Layer 4 of a small transformer language model trained on English Wikipedia (8 layers, counted from 0, width 96).
In attention head 1, each number of a token's query is one row of weights dot the token's vector x plus its bias. The head spreads its attention over the tokens so far by the softmax of query dot key.

Query weights of the head. A number n stands for n times 0.0059.
q0 (bias -0.021): -45 13 14 -6 -23 1 -8 28 -4 -8 -16 -1 -27 37 -14 -7 20 -2 -42 3 -36 -4 26 2 -60 -25 21 -14 -1 -50 -11 -12 -61 -23 6 -29 -5 -20 -10 -22 9 8 13 -24 11 -12 4 -6 6 40 -48 -12 -41 44 21 13 12 27 5 27 -25 -19 2 28 18 6 -17 -15 3 2 16 -13 2 -40 -23 -4 33 24 -41 46 -1 -8 -8 23 -46 6 36 8 -13 -38 -19 -23 32 10 -6 -11
q1 (bias 0.071): 15 -32 18 10 -16 -6 -25 14 -14 0 14 5 7 -19 21 23 -13 -12 -15 15 3 32 -5 -33 4 -37 -1 3 12 0 3 2 12 15 -14 19 -26 25 7 20 11 -14 4 7 4 20 6 23 -15 -10 -2 27 18 1 16 -5 -11 -24 -23 -8 -48 -3 -18 -5 2 13 -17 0 -23 -17 -15 -7 2 -23 -1 -55 -20 13 26 3 -25 -2 -5 -5 8 -7 15 -31 34 -30 8 3 -14 37 19 16
q2 (bias 0.089): -4 -13 36 15 6 0 -8 0 -15 -16 29 29 -16 -36 -10 22 3 8 -27 21 28 40 -17 -25 -16 -11 35 -23 40 16 -2 19 5 -12 -6 20 -11 45 40 -16 43 -17 4 -3 28 12 4 -6 -2 25 -7 22 0 40 36 11 -2 -55 3 3 -41 9 8 2 4 -21 2 -6 -7 -29 0 17 2 22 14 -5 0 15 -3 9 -25 30 -32 -10 -5 -26 -2 15 11 -19 8 -6 -22 20 35 17
q3 (bias 0.001): -48 27 20 -38 -3 20 -15 -17 -28 11 -4 50 -7 -25 -12 -9 -27 9 31 1 12 3 -3 11 -26 -27 -20 -34 -40 10 49 4 2 21 31 -3 8 -15 -10 -9 -19 -37 7 -6 -12 19 8 4 15 0 36 9 12 -19 -34 -14 -40 -8 -40 -22 33 -19 -14 18 -12 42 -21 -35 2 -7 -19 7 -5 13 -4 -4 -21 10 -15 7 12 -30 -8 -20 37 -2 -30 -2 33 -2 31 36 5 9 -32 -23
q4 (bias -0.070): -1 -25 -31 0 -29 -5 -7 18 16 -15 -27 1 5 2 10 -5 -7 -3 -20 27 17 -27 26 3 29 0 -19 -29 45 -2 -32 -39 -15 -7 4 -7 29 0 -18 10 -18 -17 -14 1 -11 -18 -8 -18 11 -1 16 0 -9 6 3 -3 43 26 -3 22 -19 6 -39 -35 -9 -13 -17 9 15 19 22 0 -2 -12 4 23 -43 -17 -17 -24 34 13 24 -14 -15 17 30 13 -18 41 -11 -2 18 2 -27 41
q5 (bias -0.049): -8 9 -40 27 -12 36 45 -20 22 31 -14 -29 15 16 -10 7 -40 -38 0 8 -7 8 61 12 -52 6 4 -36 -53 -15 26 48 -71 23 13 -12 9 -18 -13 2 -13 -21 -27 35 50 -15 -27 12 4 29 9 -15 9 -31 -26 10 6 36 -10 -5 58 -1 -24 -1 21 55 30 2 -14 -14 -12 -31 27 -41 -30 -34 -3 -2 35 -5 -1 -46 9 3 12 14 4 1 -21 -7 -45 -6 20 -23 -7 21
q6 (bias 0.058): -12 3 4 4 -14 -23 -30 -13 -35 -2 -37 13 10 14 15 7 2 8 -5 0 17 13 29 -59 -3 -52 11 -33 -3 26 1 -3 5 -25 16 -26 21 -23 9 -8 18 -3 -6 11 -7 21 17 3 14 -17 -32 19 -2 13 -17 -21 12 -16 7 10 -23 3 -7 4 -26 -5 2 1 -14 -42 -10 6 8 -20 -19 -18 10 25 11 -11 -16 -6 -16 -43 -16 14 29 -14 12 -40 -41 -21 -8 32 24 -5
q7 (bias -0.048): -18 -29 11 32 2 41 -32 -14 -6 -38 -30 -19 -27 -13 1 -11 -4 24 -12 29 29 -11 -7 -17 44 19 -19 28 31 -42 -7 -6 -29 46 25 24 -14 22 -6 39 42 7 24 19 -1 16 24 -1 34 8 5 26 -11 -39 -28 38 21 -8 48 -12 13 0 -11 -37 4 16 -22 -31 -13 7 -20 3 10 6 45 18 5 4 6 12 9 -5 3 0 3 7 44 -7 16 10 4 -2 -13 -5 -22 13
q8 (bias 0.030): 40 -2 1 -27 -4 13 -25 -15 -12 15 56 -16 -33 -29 7 27 49 -27 28 -6 22 20 -27 -12 52 -12 12 37 -14 27 -16 -72 9 14 33 48 37 -43 21 -46 -39 -12 10 -49 -11 -26 7 36 19 17 77 27 -3 46 27 -35 -21 -35 15 34 -30 9 8 -3 -31 -27 -38 61 0 49 5 20 -31 0 -6 11 -21 24 -42 -82 -9 21 10 -19 -1 -12 -33 -21 39 22 27 -41 32 -6 -16 -45
q9 (bias 0.000): -2 -47 -1 41 -3 33 15 -13 6 -15 58 1 9 -23 -11 -8 -42 12 18 24 20 12 -44 -8 52 19 -2 27 29 -9 -15 0 -6 50 -11 44 5 38 -6 16 20 -11 9 -9 4 5 0 15 33 -35 13 40 2 -37 -18 23 21 -42 4 -1 -20 3 21 0 9 25 -3 21 2 1 -17 -8 24 7 51 -6 -16 -24 12 17 3 -6 -6 -50 3 -26 6 -28 16 35 23 -10 1 -30 5 8
q10 (bias 0.062): 43 -21 50 56 -42 7 33 10 -12 -6 63 38 37 -46 -11 -2 49 -37 58 -40 33 0 -13 17 35 -20 -9 40 -24 -17 12 12 43 24 4 24 33 -5 -15 -42 -26 7 21 -50 12 -26 -61 39 5 20 19 4 4 12 16 -43 -5 -16 -60 6 -21 -18 30 2 -8 22 -25 11 14 3 -3 23 1 5 6 0 -31 5 -23 15 -20 30 28 -6 -24 7 -9 -36 -6 21 -21 10 20 -5 -26 5
q11 (bias -0.087): -48 -5 -39 -8 9 -25 -23 9 -31 0 -48 -11 -5 18 -18 -5 11 -17 -51 1 -45 -1 39 11 -31 -36 -6 -19 -3 11 -15 -45 -2 -36 4 -51 43 0 -22 13 -41 -14 0 5 15 -38 31 -9 -27 14 -10 -17 -5 15 26 45 9 17 17 12 18 24 -46 -9 -21 4 33 -11 0 21 29 -31 -30 -4 -3 3 14 46 -38 0 9 -19 10 -20 -19 8 32 51 -2 -1 -55 10 3 17 -31 56
q12 (bias 0.023): -22 9 -3 -35 10 -3 37 -5 -3 34 2 -7 7 28 9 17 32 22 28 -7 -7 -21 19 14 -18 27 11 -25 -17 -28 21 7 -23 -16 -36 3 20 -20 -27 5 -48 -12 20 1 -14 6 2 -22 -30 13 -17 7 -5 -11 13 -12 -22 21 -2 11 63 -6 31 -1 -11 -20 -12 10 -12 -2 0 3 -35 -10 -29 -48 -5 -8 -3 9 -13 1 8 20 17 -6 -3 28 -11 4 -3 -41 -8 15 -11 -42
q13 (bias -0.085): -38 18 -39 -28 17 16 -3 19 6 -4 11 -18 -8 26 -17 -23 -5 34 -30 25 -40 2 -8 0 -39 41 29 19 33 4 -33 37 -31 0 8 11 -19 -11 -24 -10 -33 -13 6 12 -30 3 -20 24 -11 -19 -37 6 -19 14 22 -18 -1 11 27 39 -1 4 -34 -9 18 -31 -31 6 -24 20 38 0 8 -16 -40 48 -22 -27 -22 -32 43 -35 22 5 35 9 32 0 20 -11 55 -6 -6 -37 29 11
q14 (bias -0.027): 16 26 -6 -17 31 -6 -11 15 4 -5 -17 -6 -39 4 19 -7 26 23 -33 36 -19 8 -24 18 27 -24 -33 9 27 26 -5 -2 2 32 1 18 2 -9 12 24 10 10 3 9 6 -12 11 -26 -9 -36 63 -3 15 -11 -6 23 -2 8 -29 -26 -32 8 -19 -12 12 8 -38 8 -7 17 -10 -31 -37 3 25 35 1 2 11 -17 6 -24 45 24 22 20 -44 31 16 -8 17 7 11 -58 16 4
q15 (bias -0.036): -8 41 9 -15 -17 27 23 8 31 3 9 -7 -1 13 -13 2 38 -22 12 -13 9 -15 24 20 -14 33 31 -5 -8 9 -6 26 -24 4 25 -18 40 -47 -34 -39 -11 0 16 -11 -5 -28 -21 3 5 42 15 -5 6 20 0 -7 12 1 -15 11 13 11 5 4 -7 -22 -38 15 -9 14 19 35 -12 4 -12 11 -6 -21 -42 -13 3 8 35 38 7 -9 -40 42 17 22 4 -17 4 -21 15 -40
q16 (bias -0.007): -15 50 0 -38 -11 3 8 1 0 21 21 -29 12 8 5 27 15 -3 16 -6 6 5 26 27 -4 6 25 -19 -14 -5 42 -21 -26 -19 24 -54 19 -18 -20 -15 6 -34 29 -15 2 -31 -18 -34 -8 6 33 -12 9 19 -15 9 2 0 40 12 10 -5 24 18 -10 5 -10 8 8 16 -22 14 -45 3 -1 -21 -2 22 -15 -4 16 -1 6 6 -6 -24 -20 30 -4 -8 15 5 13 10 25 -24
q17 (bias 0.162): 11 65 67 -16 -1 21 28 -8 -4 46 26 -29 15 -34 -13 37 34 42 72 -26 18 79 -31 26 38 9 35 34 -20 -13 58 28 -9 42 71 -6 -1 -2 -27 11 22 -9 32 -32 -29 -38 9 9 -4 -18 67 23 49 -9 -21 -58 -25 -69 -48 -6 46 -26 9 15 -4 -4 -31 65 -30 32 -48 46 -15 43 21 -47 -3 18 23 -33 -54 14 -14 -8 45 -8 -75 -2 5 -23 48 -1 3 -17 14 -55
q18 (bias -0.048): -9 -8 -6 16 -24 4 25 -31 -19 -4 -43 9 -17 -20 16 -17 -14 -8 2 10 -12 -17 6 -18 0 -18 -9 -54 -1 -41 12 15 4 36 -24 -26 -5 18 42 1 62 -13 -13 2 19 36 -26 -20 27 -2 -11 7 -34 -77 -19 23 23 -23 44 -28 25 2 -4 -19 -16 32 34 -54 44 -45 -43 -1 1 0 -13 -2 -21 -10 39 12 16 -15 -1 31 -71 36 27 -34 -11 -19 -30 56 26 -31 15 24
q19 (bias -0.069): 11 11 -26 3 11 -20 30 -24 27 7 6 -17 13 24 -8 26 7 -12 -26 1 -43 -12 15 4 -7 -2 -4 21 12 21 -5 -14 -5 -29 18 -4 36 -18 -2 21 13 -9 -37 18 16 -26 -30 -19 6 6 10 -3 -35 25 0 1 30 11 45 -12 -15 30 25 -20 7 -8 9 -7 26 0 41 -34 -34 3 29 16 -17 -35 2 -4 3 -6 5 -10 -13 28 -8 11 -10 48 -27 11 3 -29 9 29
q20 (bias 0.007): -43 8 -4 4 -29 -22 -17 25 17 -22 -25 -29 8 36 7 -20 14 -5 -42 -9 -27 -15 -6 22 -69 15 32 -35 31 16 9 16 -3 -11 -51 -7 -33 -20 13 20 -31 31 10 5 -11 39 17 -10 -61 -34 -36 3 5 15 47 40 -33 33 -26 27 -8 -13 -38 -45 23 -5 20 -34 -6 13 7 -17 20 -21 -36 -26 -32 -9 -7 -23 14 -26 -1 22 24 2 55 -49 -14 -28 -18 16 -33 -10 8 24
q21 (bias -0.072): -8 -29 -38 39 -44 -31 17 3 -30 -33 -47 15 -19 27 -10 -26 -51 0 -20 -19 5 -68 18 -30 -42 3 -12 -40 26 -6 -16 -27 -22 -13 -40 -11 -3 21 13 21 7 -8 -12 11 3 19 21 11 -3 -59 -51 14 -8 -38 23 14 16 64 4 10 6 4 3 -46 -21 35 29 -52 14 -23 45 -24 32 -29 -14 7 -22 -41 43 15 40 -22 -40 -24 12 35 86 -28 -14 -2 -38 -7 14 -3 -1 34
q22 (bias 0.106): 19 37 55 3 26 16 11 -9 -1 12 45 -23 18 -22 27 16 12 24 56 50 22 32 -76 35 28 39 25 23 1 17 20 42 21 -15 -7 59 -30 -36 9 16 55 -7 16 -2 1 22 -38 28 10 -41 37 7 11 -23 -73 -15 -22 -55 3 2 -15 -7 17 -9 13 9 -28 26 2 -22 -35 50 22 38 22 -27 -21 -4 22 -6 -36 6 3 11 32 -12 -37 -37 30 37 61 30 -36 -17 19 -48
q23 (bias 0.088): 37 30 26 -2 4 -17 1 16 2 22 0 -18 -2 13 9 21 -4 27 1 -10 30 9 -7 17 -5 24 20 -17 -23 5 24 20 -8 -17 32 24 -5 -59 -37 -2 -8 2 32 -21 0 -3 54 -17 -15 -15 3 3 5 21 -27 -8 -20 -27 -31 -14 16 -29 -14 -4 -15 -36 -28 40 -50 -6 7 19 -1 23 12 -17 16 -15 -21 -13 -32 -16 -5 1 49 -1 -23 6 -7 24 3 -7 -39 4 -38 -33
q24 (bias -0.067): 19 -37 -24 29 20 26 -10 -35 -26 -27 13 -17 -12 -6 4 7 -41 0 -3 23 -5 -30 23 -39 11 -10 -25 19 32 -10 15 -10 -35 63 10 -8 -14 40 22 2 15 -19 -33 23 29 -3 -23 19 21 0 -20 5 8 -40 -22 1 35 21 30 -16 24 -14 -18 -17 11 20 19 -47 -5 -18 -14 -23 6 -5 -4 17 -5 -3 21 -4 41 -7 -5 -3 -8 30 54 -34 36 -1 -12 -3 20 10 7 30
q25 (bias -0.061): -32 14 -35 -10 -13 -24 -3 -20 -17 -16 -53 26 -53 15 -9 -38 -28 29 -94 22 -1 -60 -24 -12 -49 -23 -31 -36 13 -40 -23 -19 -28 -38 0 -9 -17 -15 42 14 -22 36 -28 20 25 34 41 10 1 -17 -91 31 -35 -31 20 -5 8 25 46 -46 40 17 -1 -14 17 30 32 -61 -10 -13 41 -10 11 -22 11 40 39 -19 0 27 27 6 -44 24 8 36 66 -39 14 -2 -33 2 4 28 23 26
q26 (bias -0.065): -16 -6 -39 -22 -27 19 -32 7 -28 6 -38 -23 16 8 0 19 -18 8 -61 0 2 20 60 -3 -32 14 11 -25 25 -6 2 -8 -47 25 -29 -59 -11 17 -33 26 4 -11 -3 25 -3 -10 44 5 -3 19 -20 -14 13 29 9 46 14 28 9 14 50 -14 -51 -3 -2 37 -5 -42 0 21 -4 -18 -9 -5 -10 -21 1 17 30 -30 21 -17 31 32 -2 -12 23 3 -16 -30 -8 -12 4 11 -1 14
q27 (bias -0.005): -29 -16 -4 16 8 -23 -8 -11 -3 -40 8 -4 -7 13 -2 -28 -2 -7 8 9 -24 -12 4 12 15 4 19 -24 27 35 -12 5 3 34 -32 -11 -2 -4 6 -15 37 -20 23 15 -23 0 -7 -27 -22 -39 -12 -23 -11 -28 5 24 18 -45 38 23 -66 -6 9 -29 -29 -27 23 -40 -1 -18 -10 -23 4 -15 -33 21 -37 -26 -8 27 -6 -10 32 8 -36 -4 29 11 -33 4 1 11 -5 -14 28 45
q28 (bias 0.099): 35 4 5 43 30 14 -26 18 -18 -16 -8 -38 -2 -29 15 18 -9 27 -45 -1 8 21 -1 6 13 -38 -26 -1 -18 4 1 -9 21 16 20 34 -30 4 0 32 12 20 -17 0 19 42 36 30 -18 14 5 21 19 -3 18 2 -14 -18 -15 -11 0 -11 -29 31 -5 -10 48 -8 -46 -29 -22 -17 -21 14 33 0 27 -2 2 -20 -34 -11 5 -19 50 20 14 0 6 -7 -24 -19 -39 1 -22 -15
q29 (bias -0.053): 0 51 -44 -4 35 14 25 24 31 34 -16 -18 9 10 -21 -6 -19 4 4 -21 -11 13 47 30 -1 26 3 -1 -51 2 -5 10 7 20 48 23 5 6 -33 20 -19 12 -2 12 23 -15 22 4 -19 10 52 -13 36 -11 -16 16 -12 23 -30 32 27 -5 -13 1 -5 -2 47 15 9 -19 -9 -29 -4 -9 0 12 -13 22 20 -23 16 -71 20 -30 34 18 -39 41 -22 -1 4 7 9 -31 17 7
q30 (bias 0.041): 20 1 -24 -27 17 -6 0 -17 -1 -9 -22 49 -19 -4 5 11 -21 -11 12 2 21 4 -13 -9 49 3 -36 19 -3 -29 35 -32 -17 23 6 6 -31 25 17 1 51 -5 -15 -3 5 -5 -2 11 11 16 28 28 -5 -22 -31 -30 8 13 -14 -5 -26 -12 26 -16 10 41 -5 -19 19 9 -42 -16 12 -1 7 -12 37 1 38 22 -1 28 -43 -3 -33 -14 -16 -13 -6 -3 18 3 44 18 47 -13
q31 (bias 0.068): 7 38 27 -11 34 9 9 1 14 27 20 6 8 -11 -12 9 31 -2 58 -9 10 37 -11 51 45 4 24 32 -1 19 24 37 11 21 67 23 42 -26 -24 -19 4 -12 18 -8 -25 -25 -23 5 -9 2 77 3 37 -9 0 -42 -11 -57 -22 3 11 6 7 18 -4 -7 -57 60 -18 40 -25 35 -25 17 -7 -14 15 17 -12 -23 -43 -13 17 8 19 -9 -81 44 2 6 50 10 12 -5 26 -19

Each question shows a short text with each token's key, already scaled and adjusted for position as the last token sees it. A number n stands for n times 0.02.

Then comes the last token's vector x. A number n stands for n times 0.081.

0 ".": 61 -33 -38 -48 45 37 16 12 -69 -52 -67 64 -20 39 4 -24 -26 -79 44 33 71 63 -66 -60 41 70 63 56 -34 10 -33 -82
1 " The": 55 -38 -41 -44 43 32 8 32 -71 -44 -76 63 -19 43 17 -22 -19 -78 46 36 67 60 -65 -57 44 70 65 58 -35 6 -40 -82
2 " song": 57 -44 -43 -44 47 36 10 25 -66 -52 -60 67 -25 41 10 -16 -19 -85 46 32 70 64 -71 -63 47 72 70 59 -38 10 -41 -85
3 " chart": 67 -40 -48 -40 48 39 12 20 -58 -56 -60 66 -24 40 12 -13 -17 -85 43 32 72 64 -73 -61 44 71 65 49 -40 18 -38 -86
4 "ed": 60 -39 -45 -42 44 44 4 19 -65 -47 -65 69 -22 45 14 -18 -14 -82 45 37 78 67 -69 -64 46 68 73 61 -45 14 -43 -85
x: -10 -2 -8 6 2 4 -40 3 0 -9 -2 5 -2 2 8 1 -1 -4 -5 2 9 -11 -6 -5 11 4 -4 0 0 2 -5 -3 3 5 -18 -7 -1 -5 9 -4 2 0 0 1 -1 -3 5 0 -4 0 4 -88 9 0 -14 2 -1 -10 -3 2 -7 3 0 -6 -8 2 7 11 11 0 -42 7 9 32 5 -9 -2 8 -2 10 -49 11 13 12 -3 1 -1 -9 1 -7 -2 -11 -14 3 3 -3
Which token does the last token look at most, and with what share of its attention? 1 " The", with about 40%

0 "ove": 62 -36 -48 -45 50 48 10 16 -72 -46 -64 65 -11 43 6 -16 -22 -80 47 34 73 65 -67 -59 46 66 67 60 -37 19 -40 -86
1 "\"": 56 -33 -43 -52 46 40 16 17 -69 -51 -62 70 -15 37 9 -17 -29 -84 46 34 69 65 -70 -62 41 71 68 55 -35 13 -41 -84
2 " with": 54 -37 -41 -50 48 39 13 21 -69 -47 -70 66 -14 45 17 -15 -21 -80 41 39 74 63 -66 -55 41 63 67 69 -37 10 -50 -77
3 " Taylor": 45 -47 -50 -43 54 33 7 24 -59 -47 -64 67 -18 45 14 -16 -18 -84 48 39 72 63 -71 -61 47 64 65 60 -41 17 -55 -81
4 " Sw": 65 -37 -51 -53 47 53 8 26 -64 -40 -70 58 -14 49 23 -13 -21 -77 43 40 69 62 -72 -62 51 64 62 67 -43 23 -36 -76
x: 1 -8 -1 11 14 8 -27 1 -6 -10 -7 -3 -5 -6 7 24 0 -22 3 13 8 -4 -14 12 6 5 4 -2 5 -2 -2 -1 -4 0 -17 -3 -3 -12 14 -4 4 3 -8 4 4 3 7 -6 -11 7 -2 -85 -6 9 -5 10 6 0 -2 -1 13 -21 0 -10 -8 -6 1 -4 1 -3 -31 -2 -3 40 -3 -11 -2 -2 3 -19 -30 5 -1 5 7 10 -4 -7 -8 1 -18 -3 -9 -8 -16 -6
To which token does the last token give the most attention? 2 " with"

0 " he": 61 -40 -43 -52 48 36 11 25 -66 -48 -70 66 -20 46 12 -14 -23 -84 42 37 67 61 -67 -61 45 67 66 62 -37 7 -40 -83
1 "l": 51 -47 -49 -46 55 38 0 31 -62 -43 -69 68 -25 54 13 -14 -17 -86 48 39 70 68 -73 -67 58 66 71 66 -45 19 -46 -84
2 "met": 57 -43 -47 -54 56 40 8 27 -56 -44 -62 72 -24 45 15 -10 -26 -89 44 46 72 67 -77 -68 51 67 69 60 -43 12 -48 -86
3 " in": 59 -37 -45 -50 49 43 15 17 -71 -52 -74 70 -22 48 15 -15 -23 -80 38 37 78 63 -68 -54 40 63 71 61 -41 17 -51 -77
4 " 1980": 51 -42 -52 -44 49 46 13 10 -69 -55 -65 72 -14 41 7 -13 -18 -85 37 40 71 65 -73 -65 41 66 68 56 -48 17 -45 -77
x: -7 13 -1 -2 5 2 -37 4 -5 -24 2 -4 -5 6 -3 11 -10 4 6 -5 4 3 -2 8 0 12 4 -7 -8 -7 1 0 -2 -6 0 1 -12 -9 22 1 5 -2 -10 -6 9 -6 14 8 -1 -4 6 -79 14 9 -10 19 0 -2 6 -2 -7 -21 0 7 -6 3 9 5 -6 -4 -50 -3 8 17 -6 -6 0 4 10 1 -45 -4 5 0 -1 -16 1 -7 -8 -4 -5 4 -14 2 6 -7
To which token does the last token give the most attention? 3 " in"

0 "ift": 65 -37 -48 -48 49 49 10 11 -73 -49 -65 66 -13 43 10 -16 -22 -80 44 35 76 65 -70 -59 44 66 69 60 -38 21 -39 -85
1 " and": 59 -39 -44 -47 51 39 14 26 -68 -43 -75 71 -19 49 16 -14 -19 -82 45 37 73 65 -69 -62 45 67 71 66 -40 13 -49 -81
2 " Def": 69 -39 -54 -50 47 51 8 21 -72 -50 -73 65 -19 51 17 -19 -15 -81 45 39 79 66 -73 -60 51 70 71 63 -49 18 -40 -86
3 " Lep": 63 -43 -51 -49 48 50 5 27 -71 -46 -67 71 -16 45 14 -12 -21 -84 42 41 75 61 -76 -60 47 68 68 66 -42 17 -41 -82
4 "par": 65 -39 -55 -52 55 58 9 29 -65 -40 -68 71 -23 49 15 -12 -21 -86 44 44 70 66 -81 -64 61 67 74 61 -47 25 -36 -86
x: -4 9 -7 11 7 5 -44 -1 3 -9 -5 -11 3 1 6 10 2 -6 3 1 5 -14 -7 11 7 11 0 -9 -3 -1 -8 -2 12 -4 -17 -1 -3 -8 11 6 6 -11 2 -8 6 -3 -1 -8 4 11 1 -80 11 11 -6 7 -10 8 1 -7 2 -5 4 -9 -4 0 6 -4 4 7 -44 -9 7 48 -4 -7 -11 -1 0 -9 -32 5 0 2 0 8 -3 -13 2 5 -6 -1 -8 -4 -7 -9
Which two tokens does the last token look at most, in order? 0 "ift", 1 " and"

0 " to": 61 -39 -45 -45 47 39 11 13 -67 -53 -67 66 -16 48 11 -11 -20 -77 38 32 76 60 -63 -54 39 64 66 61 -37 11 -47 -78
1 " the": 58 -42 -45 -42 45 34 10 24 -71 -49 -75 70 -16 47 18 -16 -17 -76 38 33 71 59 -66 -53 38 68 68 58 -36 12 -49 -76
2 " k": 66 -46 -54 -47 52 49 6 32 -71 -42 -71 69 -17 46 26 -8 -18 -83 45 39 72 65 -76 -60 49 70 67 66 -44 25 -33 -79
3 "itch": 59 -44 -49 -43 59 50 -1 25 -60 -36 -66 69 -16 48 14 -14 -19 -87 44 36 68 65 -75 -60 51 63 71 60 -46 24 -44 -85
4 "en": 53 -47 -53 -44 51 43 2 22 -63 -40 -69 73 -17 50 12 -15 -10 -82 49 35 70 66 -71 -64 49 62 71 68 -45 25 -51 -79
x: -3 -9 0 -1 7 -5 -42 -9 2 -3 1 -6 -6 4 5 14 5 0 -5 3 5 -2 -5 6 4 1 1 1 -3 4 -1 -3 1 -12 -6 3 -6 -7 16 5 -2 4 -2 0 7 -1 1 4 -5 3 4 -87 18 1 -5 -4 6 0 -1 -7 6 0 3 -7 -4 3 1 7 0 8 -43 6 -1 41 -7 3 0 6 0 3 -48 -2 7 6 -2 -2 0 0 -8 1 -13 -1 -6 -10 -7 -6
To which token does the last token give the most attention? 1 " the"

0 "f": 64 -34 -46 -47 48 46 8 14 -70 -46 -64 65 -17 43 7 -19 -22 -80 41 34 74 63 -70 -61 45 66 67 59 -37 20 -37 -86
1 " at": 61 -37 -48 -51 50 48 13 19 -71 -53 -70 67 -15 44 17 -12 -23 -81 39 38 80 65 -70 -54 41 65 66 66 -37 16 -52 -80
2 " the": 61 -43 -49 -41 46 39 5 24 -72 -49 -76 71 -14 47 22 -15 -14 -76 38 33 72 58 -68 -52 38 68 69 59 -36 19 -49 -76
3 " Reg": 59 -47 -57 -34 50 44 5 36 -64 -51 -68 69 -16 47 19 -4 -12 -82 45 37 75 62 -73 -60 55 66 72 48 -45 20 -40 -78
4 "ency": 57 -50 -56 -33 51 48 0 21 -66 -49 -65 69 -24 50 12 -11 -11 -82 47 34 74 63 -73 -63 53 61 71 57 -43 28 -50 -81
x: -5 -1 -7 4 9 11 -43 0 7 -9 0 -7 -6 11 4 10 2 -5 -3 4 -5 -2 -6 3 6 6 -5 -9 -13 -7 -5 -8 6 3 -2 4 -3 -7 9 12 1 -15 1 -3 8 3 2 2 -8 -9 4 -78 16 0 -9 2 2 -9 6 -7 9 1 -1 -2 -6 2 0 4 0 4 -44 3 -5 42 -16 -10 0 4 -3 -2 -45 -4 2 9 0 -5 -5 -1 -7 7 -7 -1 -7 -2 -3 -13
Which token does the last token look at most, and with what share of its attention? 2 " the", with about 70%

0 "un": 62 -37 -48 -49 49 47 7 18 -74 -44 -67 67 -19 45 7 -20 -26 -83 44 33 78 68 -70 -60 47 68 70 61 -36 22 -41 -89
1 "ing": 62 -38 -51 -44 51 49 11 23 -72 -46 -71 70 -19 47 8 -20 -21 -85 47 35 79 71 -72 -63 51 69 74 63 -41 19 -45 -88
2 " room": 61 -48 -49 -47 56 45 8 19 -62 -47 -59 73 -19 45 11 -4 -19 -89 38 40 67 68 -82 -63 45 64 69 61 -38 25 -52 -85
3 " at": 58 -38 -46 -52 48 46 12 15 -68 -54 -68 68 -12 44 19 -8 -18 -78 35 37 79 62 -69 -51 36 61 66 67 -35 17 -55 -75
4 " shows": 58 -44 -44 -48 48 41 8 13 -64 -49 -62 68 -10 41 11 -4 -13 -81 37 34 72 62 -72 -54 38 58 70 65 -39 14 -53 -76
x: -13 1 0 -7 15 1 -33 1 -2 -8 -6 -3 -3 -3 -6 7 9 -8 9 5 -5 3 -1 -4 13 11 3 6 -9 3 -8 -2 8 8 -13 3 3 -9 14 3 -3 0 2 2 4 -5 3 -1 -12 2 1 -88 12 4 -5 3 -2 -11 3 2 1 -8 -3 -7 -4 4 0 7 -4 -1 -33 -3 0 25 -17 -3 4 0 3 3 -55 1 -1 7 6 -4 9 -8 -15 -13 -10 -4 -3 0 -8 3
To which token does the last token give the most attention? 3 " at"

0 " the": 62 -38 -44 -43 44 38 8 17 -73 -52 -70 68 -16 44 15 -17 -20 -77 40 32 74 59 -64 -54 39 67 66 58 -34 14 -44 -80
1 " songs": 59 -49 -46 -42 49 39 5 17 -66 -50 -64 72 -17 47 9 -8 -15 -86 44 33 74 66 -75 -65 45 68 74 62 -47 14 -51 -84
2 ",": 55 -38 -36 -49 49 30 10 23 -62 -43 -70 72 -19 45 12 -13 -22 -83 42 37 70 63 -68 -59 41 69 64 63 -40 10 -52 -79
3 " as": 51 -39 -40 -49 48 32 11 20 -67 -50 -72 68 -21 45 16 -16 -20 -80 39 40 72 64 -66 -59 40 66 66 63 -41 2 -46 -75
4 " they": 53 -50 -42 -39 47 27 9 29 -56 -44 -73 65 -26 48 21 -6 -14 -82 44 35 59 57 -67 -65 45 63 65 66 -47 4 -48 -74
x: 5 -4 0 -1 -1 -4 -32 3 -4 -19 -4 1 -18 -11 -6 13 4 -3 -12 15 -4 -6 -14 1 12 6 4 -13 -1 2 1 1 -5 4 -12 1 7 -3 20 -1 1 -9 -7 2 1 4 0 3 -9 0 3 -86 12 4 -15 0 11 -7 11 -2 -11 -8 -5 -4 -4 1 -3 10 -13 -10 -31 2 -12 21 -5 7 8 -10 8 4 -47 7 -6 3 0 0 3 -9 -17 -2 -15 -11 3 1 4 -10
Which two tokens does the last token look at most, in order? 3 " as", 4 " they"

0 "\n": 53 -32 -37 -50 42 34 7 24 -76 -39 -63 56 -29 41 10 -29 -34 -80 42 29 75 61 -59 -57 43 64 58 62 -30 12 -40 -81
1 "=": 53 -22 -30 -40 36 28 22 26 -68 -44 -61 58 -18 30 -2 -36 -37 -75 41 18 64 60 -65 -53 44 64 61 51 -23 -8 -35 -82
2 "=": 60 -31 -34 -41 38 35 15 25 -73 -53 -67 64 -19 35 6 -27 -33 -81 45 25 66 62 -70 -56 46 70 65 53 -29 -1 -40 -84
3 "=": 63 -37 -36 -40 40 40 8 23 -75 -57 -70 66 -18 39 12 -18 -28 -82 45 30 67 62 -73 -57 47 73 67 53 -33 5 -43 -83
4 " Cook": 48 -42 -44 -41 46 44 3 27 -73 -34 -61 60 -20 44 7 -20 -24 -81 55 40 71 64 -66 -61 51 65 65 59 -42 15 -41 -83
x: 6 -11 3 -3 13 8 -29 -10 0 -8 2 -6 4 6 0 9 7 -1 -8 10 2 -7 0 9 3 9 4 -13 8 -3 4 -1 -1 0 -6 -6 -6 1 15 4 1 -8 -6 0 6 6 0 -10 -2 3 8 -86 7 -13 -12 0 -8 -1 -3 -3 1 -4 -8 -20 -15 -1 1 -7 5 -2 -39 8 13 38 -1 -12 -14 1 9 -8 -42 -4 6 -5 -4 3 -11 6 -7 -5 -6 0 -14 4 8 -6
Which token does the last token look at most, and with what share of its attention? 1 "=", with about 40%